Layer 7 of a small transformer language model trained on English Wikipedia (12 layers, counted from 0, width 96).
A neuron's activation on a vector x is GELU(weights . x), where the dot is the dot product.
The model reads these tokens: " in" " to" " cre" "ate" " \"" "ge" "ograph" "ical" " R" "C" "M" "s" "\"," " and" " the" " "

The vector x that enters this layer's MLP at each token. A number n stands for (n - 128) times 0.048.
0 " in": 118, 133, 132, 116, 161, 142, 117, 127, 153, 124, 119, 128, 114, 132, 132, 125, 131, 109, 147, 112, 142, 93, 97, 124, 114, 141, 119, 135, 113, 126, 119, 109, 116, 119, 102, 128, 127, 123, 118, 127, 124, 132, 135, 122, 133, 114, 151, 138, 127, 135, 135, 124, 134, 119, 150, 131, 115, 142, 140, 132, 133, 108, 134, 145, 151, 21, 133, 134, 120, 113, 104, 129, 132, 143, 154, 144, 124, 131, 130, 138, 135, 129, 121, 146, 127, 109, 145, 134, 138, 138, 54, 119, 116, 121, 126, 144
1 " to": 124, 140, 119, 108, 144, 117, 124, 131, 139, 132, 150, 131, 114, 124, 128, 130, 143, 96, 142, 128, 138, 109, 110, 131, 103, 130, 102, 121, 110, 134, 118, 114, 121, 113, 129, 119, 125, 145, 131, 134, 149, 139, 135, 124, 117, 125, 142, 121, 118, 134, 125, 116, 137, 125, 135, 136, 126, 153, 123, 132, 131, 118, 149, 151, 116, 20, 140, 136, 120, 126, 129, 133, 147, 134, 140, 137, 124, 136, 142, 130, 114, 140, 143, 139, 145, 96, 155, 136, 121, 134, 55, 126, 115, 134, 125, 146
2 " cre": 147, 131, 147, 140, 138, 120, 145, 176, 145, 113, 110, 123, 126, 121, 137, 127, 98, 115, 118, 149, 165, 69, 134, 116, 144, 120, 139, 111, 135, 133, 114, 127, 128, 111, 158, 134, 118, 109, 154, 141, 126, 146, 117, 125, 130, 124, 120, 127, 160, 139, 108, 131, 130, 131, 113, 124, 91, 121, 120, 133, 134, 122, 95, 132, 149, 49, 161, 116, 81, 98, 56, 134, 117, 152, 154, 145, 139, 125, 141, 124, 98, 123, 148, 140, 154, 98, 142, 124, 166, 159, 102, 123, 117, 143, 118, 126
3 "ate": 164, 143, 120, 144, 136, 128, 135, 132, 145, 122, 128, 123, 133, 89, 132, 139, 150, 127, 114, 145, 112, 90, 147, 113, 116, 150, 131, 118, 142, 154, 125, 134, 113, 140, 152, 120, 108, 93, 113, 114, 125, 115, 142, 112, 110, 143, 97, 130, 151, 135, 141, 128, 135, 130, 152, 107, 122, 135, 127, 162, 150, 113, 152, 126, 113, 48, 175, 105, 92, 85, 115, 139, 143, 145, 146, 156, 109, 114, 131, 118, 110, 135, 150, 108, 127, 117, 131, 101, 131, 134, 68, 115, 141, 116, 127, 144
4 " \"": 148, 143, 124, 143, 148, 134, 123, 131, 157, 117, 119, 132, 128, 129, 125, 109, 131, 110, 120, 124, 132, 78, 125, 149, 128, 151, 139, 123, 146, 137, 103, 113, 155, 112, 108, 129, 137, 115, 145, 123, 127, 143, 124, 134, 131, 123, 127, 107, 141, 118, 140, 115, 105, 107, 108, 152, 123, 113, 132, 125, 106, 118, 143, 135, 131, 7, 136, 133, 118, 124, 86, 136, 131, 134, 143, 128, 110, 116, 116, 143, 128, 122, 135, 147, 127, 75, 121, 114, 145, 141, 121, 130, 129, 131, 125, 149
5 "ge": 160, 131, 135, 136, 123, 146, 143, 127, 117, 118, 122, 154, 145, 145, 159, 126, 136, 117, 131, 118, 147, 119, 151, 140, 108, 115, 160, 119, 154, 152, 111, 118, 113, 136, 136, 120, 130, 112, 138, 117, 140, 117, 123, 137, 135, 146, 131, 139, 162, 120, 115, 128, 126, 161, 159, 106, 96, 128, 131, 153, 125, 112, 131, 129, 137, 28, 136, 124, 128, 111, 93, 128, 150, 173, 116, 95, 123, 117, 132, 151, 111, 124, 161, 142, 141, 85, 129, 144, 121, 113, 105, 165, 143, 107, 144, 147
6 "ograph": 160, 162, 108, 140, 111, 135, 104, 143, 147, 118, 135, 122, 148, 128, 122, 96, 102, 118, 138, 105, 144, 89, 162, 110, 138, 144, 139, 96, 150, 145, 126, 114, 107, 119, 121, 140, 137, 113, 125, 112, 128, 134, 116, 149, 133, 151, 118, 137, 131, 131, 136, 124, 93, 137, 107, 169, 98, 117, 130, 109, 121, 102, 120, 123, 142, 33, 137, 146, 135, 95, 115, 104, 123, 127, 140, 145, 121, 117, 94, 122, 145, 132, 142, 134, 111, 129, 118, 113, 121, 134, 99, 105, 139, 116, 88, 146
7 "ical": 177, 119, 113, 135, 117, 130, 102, 131, 131, 144, 115, 181, 122, 112, 131, 101, 147, 114, 125, 137, 115, 106, 137, 129, 143, 148, 194, 105, 151, 134, 146, 123, 115, 123, 122, 130, 136, 109, 116, 98, 141, 141, 112, 121, 113, 120, 114, 136, 131, 116, 137, 153, 135, 163, 118, 137, 104, 138, 124, 121, 142, 105, 116, 133, 130, 36, 160, 122, 112, 114, 112, 121, 128, 141, 159, 139, 94, 143, 120, 132, 126, 107, 131, 142, 110, 111, 121, 125, 132, 141, 78, 129, 125, 106, 149, 159
8 " R": 141, 131, 107, 137, 136, 128, 119, 117, 152, 143, 126, 130, 130, 140, 127, 115, 144, 140, 125, 121, 119, 128, 110, 129, 130, 142, 114, 145, 157, 137, 120, 122, 117, 165, 127, 125, 126, 122, 146, 114, 131, 112, 107, 157, 142, 146, 111, 126, 153, 125, 123, 130, 108, 148, 76, 193, 71, 122, 111, 123, 114, 130, 123, 108, 106, 72, 140, 116, 108, 97, 75, 191, 154, 135, 133, 107, 120, 140, 119, 124, 156, 156, 134, 132, 125, 75, 119, 152, 137, 122, 97, 137, 120, 150, 97, 157
9 "C": 143, 130, 119, 186, 130, 136, 128, 123, 146, 139, 152, 135, 160, 125, 117, 132, 140, 144, 167, 132, 175, 114, 112, 115, 119, 150, 158, 147, 145, 95, 138, 87, 133, 137, 134, 129, 133, 124, 85, 126, 121, 105, 111, 154, 120, 105, 117, 138, 147, 113, 135, 142, 138, 135, 116, 188, 113, 129, 114, 117, 162, 86, 115, 154, 119, 66, 132, 114, 142, 80, 157, 188, 145, 145, 158, 132, 139, 127, 124, 140, 113, 118, 148, 139, 140, 116, 105, 154, 136, 147, 109, 123, 149, 142, 140, 148
10 "M": 143, 104, 128, 200, 132, 148, 105, 157, 157, 144, 142, 119, 126, 136, 97, 115, 131, 135, 129, 98, 166, 128, 147, 120, 123, 162, 165, 130, 119, 110, 127, 113, 110, 133, 141, 152, 157, 119, 98, 119, 139, 156, 107, 128, 133, 124, 125, 122, 121, 108, 137, 160, 112, 119, 102, 143, 96, 149, 125, 116, 145, 113, 101, 128, 109, 59, 153, 112, 125, 98, 131, 152, 151, 108, 155, 147, 137, 143, 131, 111, 131, 104, 146, 147, 106, 88, 108, 140, 151, 146, 109, 126, 156, 171, 132, 154
11 "s": 147, 102, 134, 195, 141, 122, 131, 136, 112, 141, 142, 150, 113, 134, 116, 118, 142, 135, 140, 99, 154, 134, 122, 129, 143, 119, 168, 147, 160, 115, 158, 95, 131, 135, 128, 129, 153, 135, 141, 143, 141, 128, 138, 114, 142, 100, 139, 133, 126, 101, 144, 138, 143, 131, 132, 138, 101, 154, 104, 111, 157, 117, 119, 116, 118, 54, 128, 91, 94, 131, 128, 148, 172, 132, 147, 156, 140, 111, 116, 115, 131, 140, 146, 138, 102, 84, 103, 162, 124, 120, 92, 139, 149, 133, 112, 126
12 "\",": 130, 136, 150, 135, 125, 152, 141, 123, 139, 124, 126, 129, 97, 116, 113, 105, 114, 123, 125, 100, 123, 103, 126, 119, 146, 147, 137, 150, 143, 131, 134, 107, 124, 135, 123, 129, 132, 129, 116, 145, 147, 129, 122, 134, 139, 108, 154, 127, 109, 117, 100, 161, 136, 120, 155, 166, 123, 131, 148, 129, 123, 142, 145, 124, 115, 27, 142, 147, 119, 103, 126, 137, 151, 130, 157, 130, 128, 132, 124, 119, 128, 115, 128, 140, 147, 120, 116, 130, 141, 131, 60, 130, 123, 121, 132, 127
13 " and": 134, 138, 123, 122, 143, 131, 122, 132, 146, 146, 138, 123, 134, 122, 118, 136, 121, 126, 130, 132, 123, 110, 121, 125, 126, 107, 125, 128, 141, 117, 150, 91, 106, 93, 113, 111, 149, 138, 117, 153, 145, 120, 137, 130, 115, 113, 118, 116, 117, 123, 111, 142, 142, 162, 132, 143, 129, 137, 142, 142, 126, 133, 118, 111, 132, 32, 125, 112, 120, 131, 109, 144, 168, 122, 138, 139, 128, 145, 132, 134, 126, 123, 129, 126, 122, 119, 147, 136, 123, 132, 44, 126, 127, 111, 150, 128
14 " the": 147, 129, 114, 112, 132, 118, 142, 116, 122, 120, 138, 124, 142, 119, 131, 121, 126, 131, 119, 130, 136, 123, 113, 138, 132, 111, 135, 124, 112, 134, 122, 128, 123, 124, 111, 111, 130, 123, 127, 112, 140, 111, 134, 128, 119, 134, 130, 109, 122, 125, 119, 127, 139, 139, 124, 132, 121, 128, 133, 156, 113, 110, 109, 137, 116, 15, 130, 113, 122, 137, 123, 133, 160, 135, 149, 128, 122, 144, 114, 132, 151, 124, 119, 135, 118, 119, 145, 125, 133, 127, 57, 111, 119, 159, 152, 115
15 " ": 155, 156, 131, 135, 129, 137, 127, 172, 103, 121, 136, 103, 157, 111, 107, 124, 152, 133, 108, 143, 138, 125, 136, 129, 107, 138, 164, 124, 134, 102, 126, 149, 125, 129, 118, 130, 132, 110, 154, 166, 114, 108, 159, 118, 140, 126, 154, 125, 137, 119, 135, 127, 122, 148, 112, 159, 107, 71, 117, 103, 107, 100, 86, 131, 98, 46, 135, 117, 124, 86, 102, 157, 176, 131, 101, 127, 139, 138, 153, 115, 173, 89, 131, 143, 113, 92, 138, 128, 140, 135, 138, 125, 136, 130, 116, 99

Each question shows the input weights of one neuron of the MLP. A number n stands for (n - 128) times 0.007.

n478: 116, 130, 158, 116, 135, 202, 133, 132, 148, 128, 144, 105, 156, 170, 178, 142, 90, 83, 91, 151, 116, 142, 91, 138, 159, 132, 117, 94, 122, 155, 91, 143, 113, 94, 115, 142, 102, 83, 182, 77, 152, 130, 115, 155, 133, 112, 135, 87, 101, 168, 128, 170, 122, 163, 176, 90, 124, 132, 124, 172, 123, 149, 161, 63, 113, 139, 144, 116, 102, 163, 139, 126, 84, 143, 112, 126, 131, 92, 162, 164, 124, 71, 142, 165, 178, 177, 131, 109, 175, 122, 141, 70, 120, 104, 127, 138
Its three highest activations, in order, are on tokens 2 " cre", 5 "ge", 3 "ate"

n312: 146, 139, 94, 87, 163, 75, 141, 124, 140, 129, 105, 112, 126, 102, 211, 143, 113, 136, 150, 145, 108, 152, 127, 142, 149, 137, 124, 61, 132, 111, 103, 132, 123, 146, 123, 124, 155, 171, 140, 96, 118, 179, 153, 96, 123, 147, 127, 132, 140, 122, 136, 118, 197, 97, 109, 98, 127, 182, 137, 175, 77, 118, 198, 88, 97, 125, 156, 130, 91, 126, 165, 57, 96, 116, 104, 136, 130, 157, 147, 130, 163, 74, 131, 97, 126, 116, 132, 95, 108, 139, 109, 114, 126, 104, 132, 122
Which token does this neuron like most? 3 "ate"

n414: 136, 163, 111, 122, 123, 73, 128, 139, 146, 152, 111, 117, 126, 137, 107, 131, 115, 123, 89, 127, 147, 159, 131, 149, 195, 120, 116, 99, 151, 130, 126, 136, 165, 154, 144, 160, 148, 83, 177, 98, 136, 150, 119, 158, 137, 98, 140, 115, 133, 172, 85, 154, 125, 124, 176, 158, 123, 153, 130, 125, 120, 162, 141, 153, 93, 155, 149, 92, 118, 159, 115, 137, 124, 118, 106, 120, 122, 167, 144, 131, 144, 63, 158, 100, 185, 134, 137, 104, 146, 173, 141, 94, 111, 103, 190, 90
On which two tokens does it fire most, strongest first? 2 " cre", 12 "\","

n48: 110, 113, 126, 119, 118, 151, 125, 131, 165, 151, 132, 137, 147, 126, 137, 148, 95, 126, 173, 141, 121, 167, 103, 162, 173, 112, 114, 105, 150, 58, 123, 150, 141, 115, 110, 156, 110, 74, 128, 111, 108, 188, 130, 103, 160, 88, 156, 130, 119, 122, 93, 142, 123, 108, 138, 150, 137, 111, 96, 120, 131, 109, 159, 122, 75, 111, 115, 125, 77, 155, 204, 91, 117, 108, 154, 123, 100, 130, 87, 103, 160, 105, 109, 94, 103, 132, 85, 130, 60, 140, 129, 134, 119, 122, 139, 65
Which token does this neuron like most? 11 "s"

n18: 158, 149, 144, 102, 160, 131, 130, 176, 106, 110, 160, 131, 152, 128, 109, 165, 78, 117, 132, 142, 143, 111, 109, 148, 93, 128, 93, 99, 152, 160, 117, 185, 132, 118, 125, 126, 82, 163, 160, 77, 125, 126, 171, 89, 79, 102, 164, 111, 149, 158, 87, 105, 150, 108, 136, 120, 135, 155, 68, 160, 132, 103, 161, 111, 145, 159, 106, 126, 89, 141, 125, 127, 92, 121, 83, 139, 147, 99, 149, 152, 115, 89, 126, 95, 171, 163, 86, 131, 85, 173, 162, 137, 144, 82, 120, 175
On which two tokens does it fire most, strongest first? 2 " cre", 3 "ate"

n511: 80, 126, 113, 131, 143, 120, 118, 152, 122, 131, 146, 129, 139, 132, 114, 133, 84, 137, 159, 162, 109, 116, 125, 144, 120, 108, 114, 127, 164, 148, 143, 142, 160, 122, 123, 156, 125, 119, 124, 120, 151, 166, 154, 125, 128, 150, 146, 111, 129, 82, 111, 114, 142, 94, 94, 107, 104, 120, 107, 154, 123, 121, 158, 142, 98, 130, 177, 115, 108, 98, 171, 113, 122, 151, 109, 116, 92, 138, 108, 138, 140, 135, 90, 122, 129, 135, 134, 131, 124, 145, 144, 94, 124, 111, 151, 151
Which token does this neuron like most? 3 "ate"

n359: 132, 156, 93, 101, 181, 135, 163, 97, 114, 156, 78, 109, 137, 123, 167, 161, 119, 116, 132, 145, 121, 200, 150, 91, 155, 138, 126, 104, 128, 116, 169, 186, 146, 107, 96, 89, 139, 109, 148, 90, 151, 180, 154, 114, 134, 136, 137, 102, 132, 103, 113, 80, 182, 138, 104, 137, 123, 144, 112, 169, 105, 68, 161, 99, 104, 140, 163, 108, 100, 158, 202, 102, 111, 126, 103, 110, 108, 124, 191, 117, 146, 79, 95, 125, 143, 124, 107, 107, 93, 128, 131, 80, 177, 114, 127, 180
Which token does this neuron like most? 3 "ate"

n183: 87, 132, 126, 109, 120, 116, 132, 100, 85, 133, 100, 119, 152, 136, 165, 206, 119, 130, 84, 165, 121, 122, 131, 115, 160, 131, 101, 118, 135, 148, 167, 121, 127, 164, 120, 100, 120, 71, 148, 160, 177, 161, 87, 107, 119, 184, 85, 139, 119, 127, 125, 112, 114, 98, 125, 123, 95, 182, 120, 153, 157, 138, 132, 73, 141, 122, 122, 138, 153, 158, 135, 144, 89, 151, 115, 121, 163, 100, 86, 128, 134, 155, 97, 131, 137, 188, 134, 108, 130, 138, 153, 120, 139, 102, 147, 167
Which token does this neuron like most? 3 "ate"

n459: 87, 185, 120, 106, 121, 74, 131, 97, 153, 135, 144, 142, 184, 111, 145, 162, 134, 122, 148, 132, 119, 193, 90, 130, 146, 136, 107, 160, 133, 110, 107, 102, 148, 147, 152, 153, 180, 131, 133, 126, 179, 170, 106, 141, 115, 111, 132, 102, 124, 120, 128, 184, 170, 114, 139, 159, 138, 135, 96, 142, 116, 106, 144, 110, 116, 143, 86, 86, 147, 159, 151, 117, 134, 103, 108, 106, 114, 118, 100, 150, 148, 104, 138, 125, 159, 137, 140, 107, 93, 186, 118, 85, 191, 134, 94, 113
On which token does it fire most, and how strongly? 9 "C", at about 1.4

n445: 123, 130, 144, 73, 85, 73, 175, 123, 156, 162, 93, 114, 177, 91, 129, 101, 97, 151, 127, 148, 100, 177, 114, 109, 108, 111, 134, 91, 175, 101, 138, 131, 160, 152, 140, 145, 120, 113, 117, 146, 131, 121, 161, 70, 163, 143, 166, 145, 125, 140, 87, 113, 121, 90, 119, 46, 108, 150, 94, 118, 106, 147, 128, 91, 110, 119, 116, 93, 172, 163, 186, 120, 146, 127, 94, 124, 117, 130, 123, 115, 176, 111, 114, 85, 103, 126, 91, 95, 132, 76, 163, 116, 101, 120, 135, 106
Which token does this neuron like most? 15 " "

n104: 142, 141, 139, 149, 131, 116, 134, 106, 146, 153, 105, 104, 116, 147, 113, 133, 151, 77, 144, 148, 111, 139, 115, 90, 141, 88, 127, 148, 140, 74, 98, 153, 139, 86, 141, 174, 170, 143, 113, 89, 154, 178, 117, 147, 110, 147, 175, 95, 128, 124, 171, 139, 127, 128, 114, 116, 152, 135, 127, 142, 109, 152, 95, 150, 139, 148, 163, 150, 107, 122, 172, 135, 145, 115, 107, 79, 134, 154, 138, 160, 110, 124, 91, 140, 119, 137, 107, 140, 152, 158, 151, 129, 163, 121, 126, 152
On which token does it fire most, and how strongly? 10 "M", at about 1.6

n196: 104, 156, 144, 111, 96, 107, 198, 81, 148, 155, 176, 92, 171, 110, 134, 167, 119, 121, 147, 107, 105, 112, 87, 144, 150, 97, 163, 118, 140, 81, 111, 163, 129, 138, 70, 137, 136, 125, 186, 173, 147, 135, 54, 125, 139, 130, 152, 136, 152, 110, 129, 131, 140, 130, 127, 74, 143, 188, 156, 132, 120, 99, 155, 83, 141, 129, 175, 141, 141, 130, 168, 130, 102, 144, 147, 130, 117, 130, 100, 174, 137, 91, 117, 132, 107, 146, 103, 123, 151, 142, 122, 114, 146, 119, 144, 80
On which two tokens does it fire most, strongest first? 14 " the", 12 "\","

n391: 125, 141, 95, 115, 132, 109, 150, 113, 129, 169, 126, 122, 93, 123, 146, 110, 136, 155, 145, 149, 112, 160, 119, 171, 124, 93, 107, 100, 147, 167, 131, 166, 117, 125, 151, 182, 134, 82, 126, 166, 139, 135, 80, 126, 168, 99, 149, 88, 141, 74, 160, 108, 117, 135, 85, 99, 123, 145, 105, 149, 83, 92, 117, 129, 118, 143, 135, 109, 136, 104, 110, 107, 118, 156, 136, 71, 78, 126, 106, 194, 139, 135, 174, 102, 91, 135, 82, 122, 147, 134, 157, 151, 124, 122, 122, 128
On which token does it fire most, and how strongly? 8 " R", at about 1.9

n105: 125, 186, 104, 126, 95, 146, 145, 81, 142, 146, 142, 130, 138, 170, 115, 158, 100, 138, 140, 127, 144, 140, 81, 177, 154, 73, 117, 141, 128, 91, 63, 122, 152, 145, 115, 161, 124, 137, 113, 105, 99, 152, 115, 117, 126, 99, 168, 95, 135, 127, 128, 142, 109, 121, 116, 122, 135, 101, 92, 114, 129, 154, 108, 149, 98, 146, 105, 115, 140, 140, 149, 152, 142, 126, 139, 114, 141, 150, 157, 113, 135, 127, 138, 127, 123, 127, 116, 146, 98, 170, 188, 137, 91, 108, 130, 118
On which two tokens does it fire most, strongest first? 9 "C", 15 " "

n125: 114, 116, 114, 121, 106, 124, 168, 140, 169, 121, 133, 122, 124, 174, 157, 123, 129, 176, 143, 129, 137, 138, 127, 148, 153, 127, 128, 99, 150, 121, 100, 172, 146, 94, 146, 145, 101, 93, 181, 106, 145, 113, 133, 138, 155, 132, 182, 127, 165, 143, 103, 96, 133, 140, 132, 115, 173, 164, 110, 165, 150, 119, 209, 175, 116, 121, 156, 139, 146, 107, 135, 117, 138, 100, 146, 117, 119, 152, 118, 148, 122, 128, 119, 92, 111, 138, 112, 110, 139, 155, 128, 104, 117, 120, 136, 105
On which token does it fire most, and how strongly? 3 "ate", at about 1.1

n433: 112, 134, 108, 122, 194, 115, 125, 147, 140, 177, 165, 152, 142, 150, 169, 153, 92, 141, 148, 148, 154, 130, 143, 109, 152, 123, 124, 94, 152, 87, 79, 148, 149, 142, 158, 139, 115, 98, 195, 121, 112, 99, 82, 98, 117, 114, 142, 138, 157, 108, 129, 44, 107, 113, 161, 142, 131, 134, 137, 134, 61, 129, 139, 75, 142, 126, 126, 126, 137, 164, 186, 94, 124, 143, 116, 157, 149, 108, 133, 133, 132, 119, 146, 105, 140, 157, 135, 151, 128, 144, 126, 104, 92, 103, 142, 139
On which token does it fire most, and how strongly? 2 " cre", at about 0.15

n367: 153, 161, 70, 124, 115, 150, 162, 130, 91, 181, 153, 153, 106, 153, 125, 129, 111, 115, 111, 170, 133, 151, 130, 121, 122, 93, 119, 139, 121, 129, 113, 125, 118, 96, 133, 121, 110, 125, 148, 145, 138, 153, 130, 122, 147, 84, 152, 108, 177, 110, 98, 102, 169, 136, 116, 137, 146, 170, 121, 89, 132, 118, 147, 103, 109, 162, 86, 148, 126, 197, 162, 113, 62, 151, 143, 130, 117, 142, 130, 101, 144, 181, 148, 100, 163, 97, 166, 119, 105, 145, 149, 146, 73, 148, 122, 152
Which token does this neuron like most? 1 " to"

n131: 143, 160, 141, 103, 84, 91, 138, 102, 138, 156, 120, 90, 122, 140, 169, 117, 108, 171, 129, 151, 153, 153, 118, 164, 125, 147, 91, 56, 159, 89, 146, 142, 120, 127, 166, 167, 115, 121, 157, 153, 143, 165, 121, 96, 94, 173, 126, 113, 168, 148, 118, 125, 166, 124, 160, 113, 151, 135, 107, 149, 66, 101, 127, 67, 147, 126, 128, 137, 143, 172, 146, 112, 100, 124, 121, 156, 180, 110, 93, 111, 139, 96, 98, 124, 113, 126, 84, 81, 140, 158, 121, 90, 150, 78, 172, 106
Which token does this neuron like most? 6 "ograph"

n60: 107, 99, 141, 137, 106, 129, 155, 99, 147, 171, 91, 148, 94, 114, 88, 114, 154, 104, 139, 131, 118, 127, 150, 131, 144, 104, 142, 137, 108, 134, 145, 126, 110, 138, 122, 140, 168, 81, 138, 102, 175, 150, 159, 160, 124, 134, 115, 159, 123, 155, 131, 140, 135, 143, 131, 142, 137, 145, 151, 147, 125, 128, 172, 162, 92, 153, 165, 117, 124, 139, 137, 93, 89, 135, 85, 156, 121, 143, 129, 129, 108, 158, 117, 126, 162, 149, 88, 99, 115, 111, 147, 127, 147, 74, 131, 89
On which two tokens does it fire most, strongest first? 7 "ical", 3 "ate"

n93: 76, 110, 137, 150, 106, 115, 127, 106, 207, 127, 145, 83, 134, 181, 97, 97, 118, 184, 121, 144, 114, 153, 136, 176, 104, 117, 139, 157, 136, 98, 112, 153, 134, 141, 175, 172, 156, 120, 94, 125, 162, 150, 65, 99, 122, 126, 147, 76, 127, 92, 127, 117, 142, 108, 149, 117, 128, 152, 106, 124, 137, 99, 126, 131, 126, 147, 112, 105, 111, 143, 142, 110, 74, 96, 128, 102, 167, 98, 159, 145, 105, 177, 94, 100, 123, 135, 128, 98, 105, 131, 177, 117, 123, 135, 138, 100
Which token does this neuron like most? 10 "M"

n501: 140, 130, 118, 123, 117, 105, 126, 135, 152, 158, 121, 108, 73, 87, 163, 136, 123, 121, 104, 145, 92, 165, 145, 164, 148, 136, 155, 68, 144, 99, 150, 173, 114, 145, 100, 107, 96, 117, 149, 141, 197, 156, 73, 148, 136, 120, 99, 125, 136, 126, 141, 133, 137, 163, 79, 134, 173, 154, 97, 126, 78, 103, 142, 107, 109, 150, 152, 157, 116, 151, 125, 94, 108, 107, 114, 94, 116, 117, 134, 149, 156, 97, 122, 130, 95, 158, 98, 124, 137, 128, 118, 171, 145, 113, 152, 63
On which token does it fire most, and how strongly? 7 "ical", at about 2.1

n57: 112, 152, 110, 91, 141, 148, 125, 126, 171, 138, 151, 88, 140, 164, 172, 118, 101, 91, 98, 127, 117, 161, 96, 176, 132, 97, 130, 112, 181, 102, 151, 137, 137, 111, 106, 104, 107, 159, 151, 170, 100, 142, 123, 120, 89, 88, 162, 106, 108, 119, 128, 140, 123, 105, 152, 77, 152, 119, 180, 123, 48, 103, 120, 117, 97, 146, 118, 96, 133, 169, 128, 121, 120, 75, 107, 127, 99, 80, 150, 141, 159, 132, 154, 68, 86, 166, 90, 92, 141, 145, 138, 181, 110, 49, 155, 80
Which token does this neuron like most? 13 " and"

n299: 131, 155, 124, 113, 96, 88, 186, 76, 116, 178, 127, 119, 121, 167, 150, 155, 146, 157, 96, 164, 84, 160, 108, 127, 145, 125, 103, 58, 158, 131, 167, 130, 111, 120, 68, 120, 140, 156, 108, 129, 140, 169, 93, 114, 121, 117, 150, 102, 134, 148, 129, 161, 130, 141, 169, 117, 156, 123, 165, 131, 138, 107, 168, 117, 165, 155, 145, 114, 170, 126, 124, 142, 91, 163, 135, 109, 116, 108, 144, 89, 145, 105, 121, 144, 141, 153, 163, 138, 151, 154, 112, 114, 179, 130, 133, 149
Which token does this neuron like most? 13 " and"

n33: 86, 98, 134, 108, 148, 152, 92, 88, 145, 150, 118, 160, 166, 105, 143, 141, 60, 140, 111, 136, 110, 152, 121, 164, 131, 92, 110, 111, 215, 132, 143, 157, 158, 175, 103, 150, 120, 82, 109, 137, 159, 112, 165, 102, 72, 115, 120, 106, 125, 86, 83, 126, 175, 105, 156, 85, 129, 146, 158, 135, 125, 144, 147, 134, 109, 133, 76, 125, 173, 150, 155, 147, 116, 146, 85, 69, 105, 200, 127, 149, 150, 119, 87, 159, 127, 124, 110, 72, 111, 86, 131, 136, 99, 86, 150, 98
Its three highest activations, in order, are on tokens 13 " and", 14 " the", 5 "ge"

n421: 137, 170, 134, 121, 158, 124, 105, 111, 161, 132, 122, 89, 111, 116, 150, 103, 130, 174, 123, 119, 144, 110, 125, 110, 148, 110, 122, 91, 144, 111, 129, 127, 162, 132, 143, 162, 104, 88, 120, 149, 130, 132, 138, 127, 102, 140, 156, 94, 140, 112, 118, 116, 183, 120, 118, 125, 145, 132, 105, 157, 93, 122, 176, 125, 73, 171, 135, 139, 102, 132, 120, 123, 108, 119, 126, 91, 156, 173, 119, 131, 171, 136, 94, 145, 139, 93, 97, 157, 136, 86, 131, 146, 131, 134, 119, 140
Which token does this neuron like most? 8 " R"

n187: 119, 153, 74, 127, 107, 136, 108, 56, 176, 149, 135, 164, 107, 103, 199, 190, 100, 84, 120, 138, 100, 151, 139, 94, 173, 78, 127, 92, 139, 128, 146, 144, 135, 162, 90, 129, 114, 119, 69, 83, 125, 184, 127, 119, 131, 86, 106, 116, 157, 113, 101, 136, 143, 111, 155, 145, 144, 123, 148, 187, 92, 144, 113, 152, 88, 131, 108, 128, 127, 110, 186, 71, 82, 132, 118, 119, 135, 142, 158, 133, 165, 120, 138, 116, 94, 116, 144, 90, 134, 137, 134, 134, 130, 96, 157, 148
On which token does it fire most, and how strongly? 7 "ical", at about 1.7

n356: 108, 169, 126, 127, 103, 145, 117, 76, 167, 164, 141, 89, 118, 151, 105, 131, 155, 116, 113, 138, 126, 149, 157, 102, 164, 93, 131, 140, 109, 80, 103, 134, 110, 98, 113, 142, 156, 103, 147, 152, 85, 191, 118, 141, 102, 125, 115, 125, 100, 130, 132, 165, 124, 132, 148, 143, 132, 184, 158, 120, 117, 92, 117, 131, 87, 151, 134, 100, 134, 148, 194, 99, 117, 105, 133, 111, 167, 76, 137, 110, 119, 132, 144, 142, 142, 162, 136, 97, 105, 207, 147, 140, 151, 131, 150, 93
Which token does this neuron like most? 10 "M"

n24: 155, 77, 144, 146, 112, 70, 100, 142, 128, 180, 114, 162, 131, 118, 147, 149, 135, 151, 117, 147, 125, 170, 94, 165, 117, 143, 99, 141, 127, 125, 153, 163, 126, 149, 93, 137, 59, 139, 170, 114, 183, 144, 134, 112, 121, 105, 133, 149, 153, 95, 137, 150, 132, 153, 129, 100, 114, 162, 79, 121, 97, 77, 140, 159, 122, 127, 105, 93, 172, 114, 146, 134, 115, 132, 107, 149, 113, 104, 105, 145, 137, 119, 117, 83, 125, 173, 95, 127, 103, 139, 141, 143, 129, 133, 142, 101
Which token does this neuron like most? 11 "s"

n470: 131, 105, 84, 107, 128, 79, 172, 106, 102, 147, 127, 136, 105, 152, 123, 112, 158, 152, 87, 134, 111, 213, 130, 142, 83, 126, 79, 120, 126, 145, 112, 147, 136, 131, 125, 179, 167, 162, 163, 169, 123, 128, 112, 86, 135, 120, 156, 140, 159, 149, 116, 161, 174, 127, 123, 128, 103, 125, 109, 136, 169, 140, 96, 126, 104, 141, 132, 89, 143, 143, 143, 87, 136, 118, 125, 126, 170, 122, 150, 119, 166, 144, 119, 155, 141, 160, 165, 81, 99, 85, 167, 69, 136, 100, 139, 149
Which token does this neuron like most? 15 " "

n288: 125, 119, 153, 77, 149, 129, 160, 83, 178, 146, 122, 124, 92, 142, 110, 204, 154, 189, 158, 124, 97, 132, 94, 134, 129, 126, 134, 130, 131, 140, 117, 118, 125, 100, 109, 122, 90, 76, 125, 141, 110, 155, 145, 92, 120, 130, 198, 94, 172, 120, 122, 112, 118, 88, 146, 98, 129, 147, 164, 126, 80, 74, 146, 128, 111, 143, 136, 172, 90, 113, 153, 52, 82, 88, 137, 128, 135, 166, 160, 137, 99, 64, 99, 151, 120, 119, 114, 108, 101, 117, 114, 104, 145, 98, 149, 88
On which token does it fire most, and how strongly? 0 " in", at about 1.9

n181: 135, 152, 95, 88, 159, 107, 151, 161, 145, 125, 112, 114, 118, 184, 140, 143, 122, 155, 140, 145, 144, 114, 136, 127, 147, 118, 123, 105, 151, 98, 139, 126, 135, 159, 94, 158, 133, 163, 159, 120, 133, 120, 115, 133, 161, 90, 83, 83, 96, 126, 94, 89, 134, 136, 188, 109, 144, 144, 118, 101, 152, 138, 162, 180, 158, 142, 88, 136, 105, 151, 131, 153, 126, 131, 173, 94, 87, 132, 140, 119, 174, 113, 118, 145, 162, 154, 165, 101, 113, 104, 138, 80, 113, 99, 133, 149
Its three highest activations, in order, are on tokens 0 " in", 1 " to", 13 " and"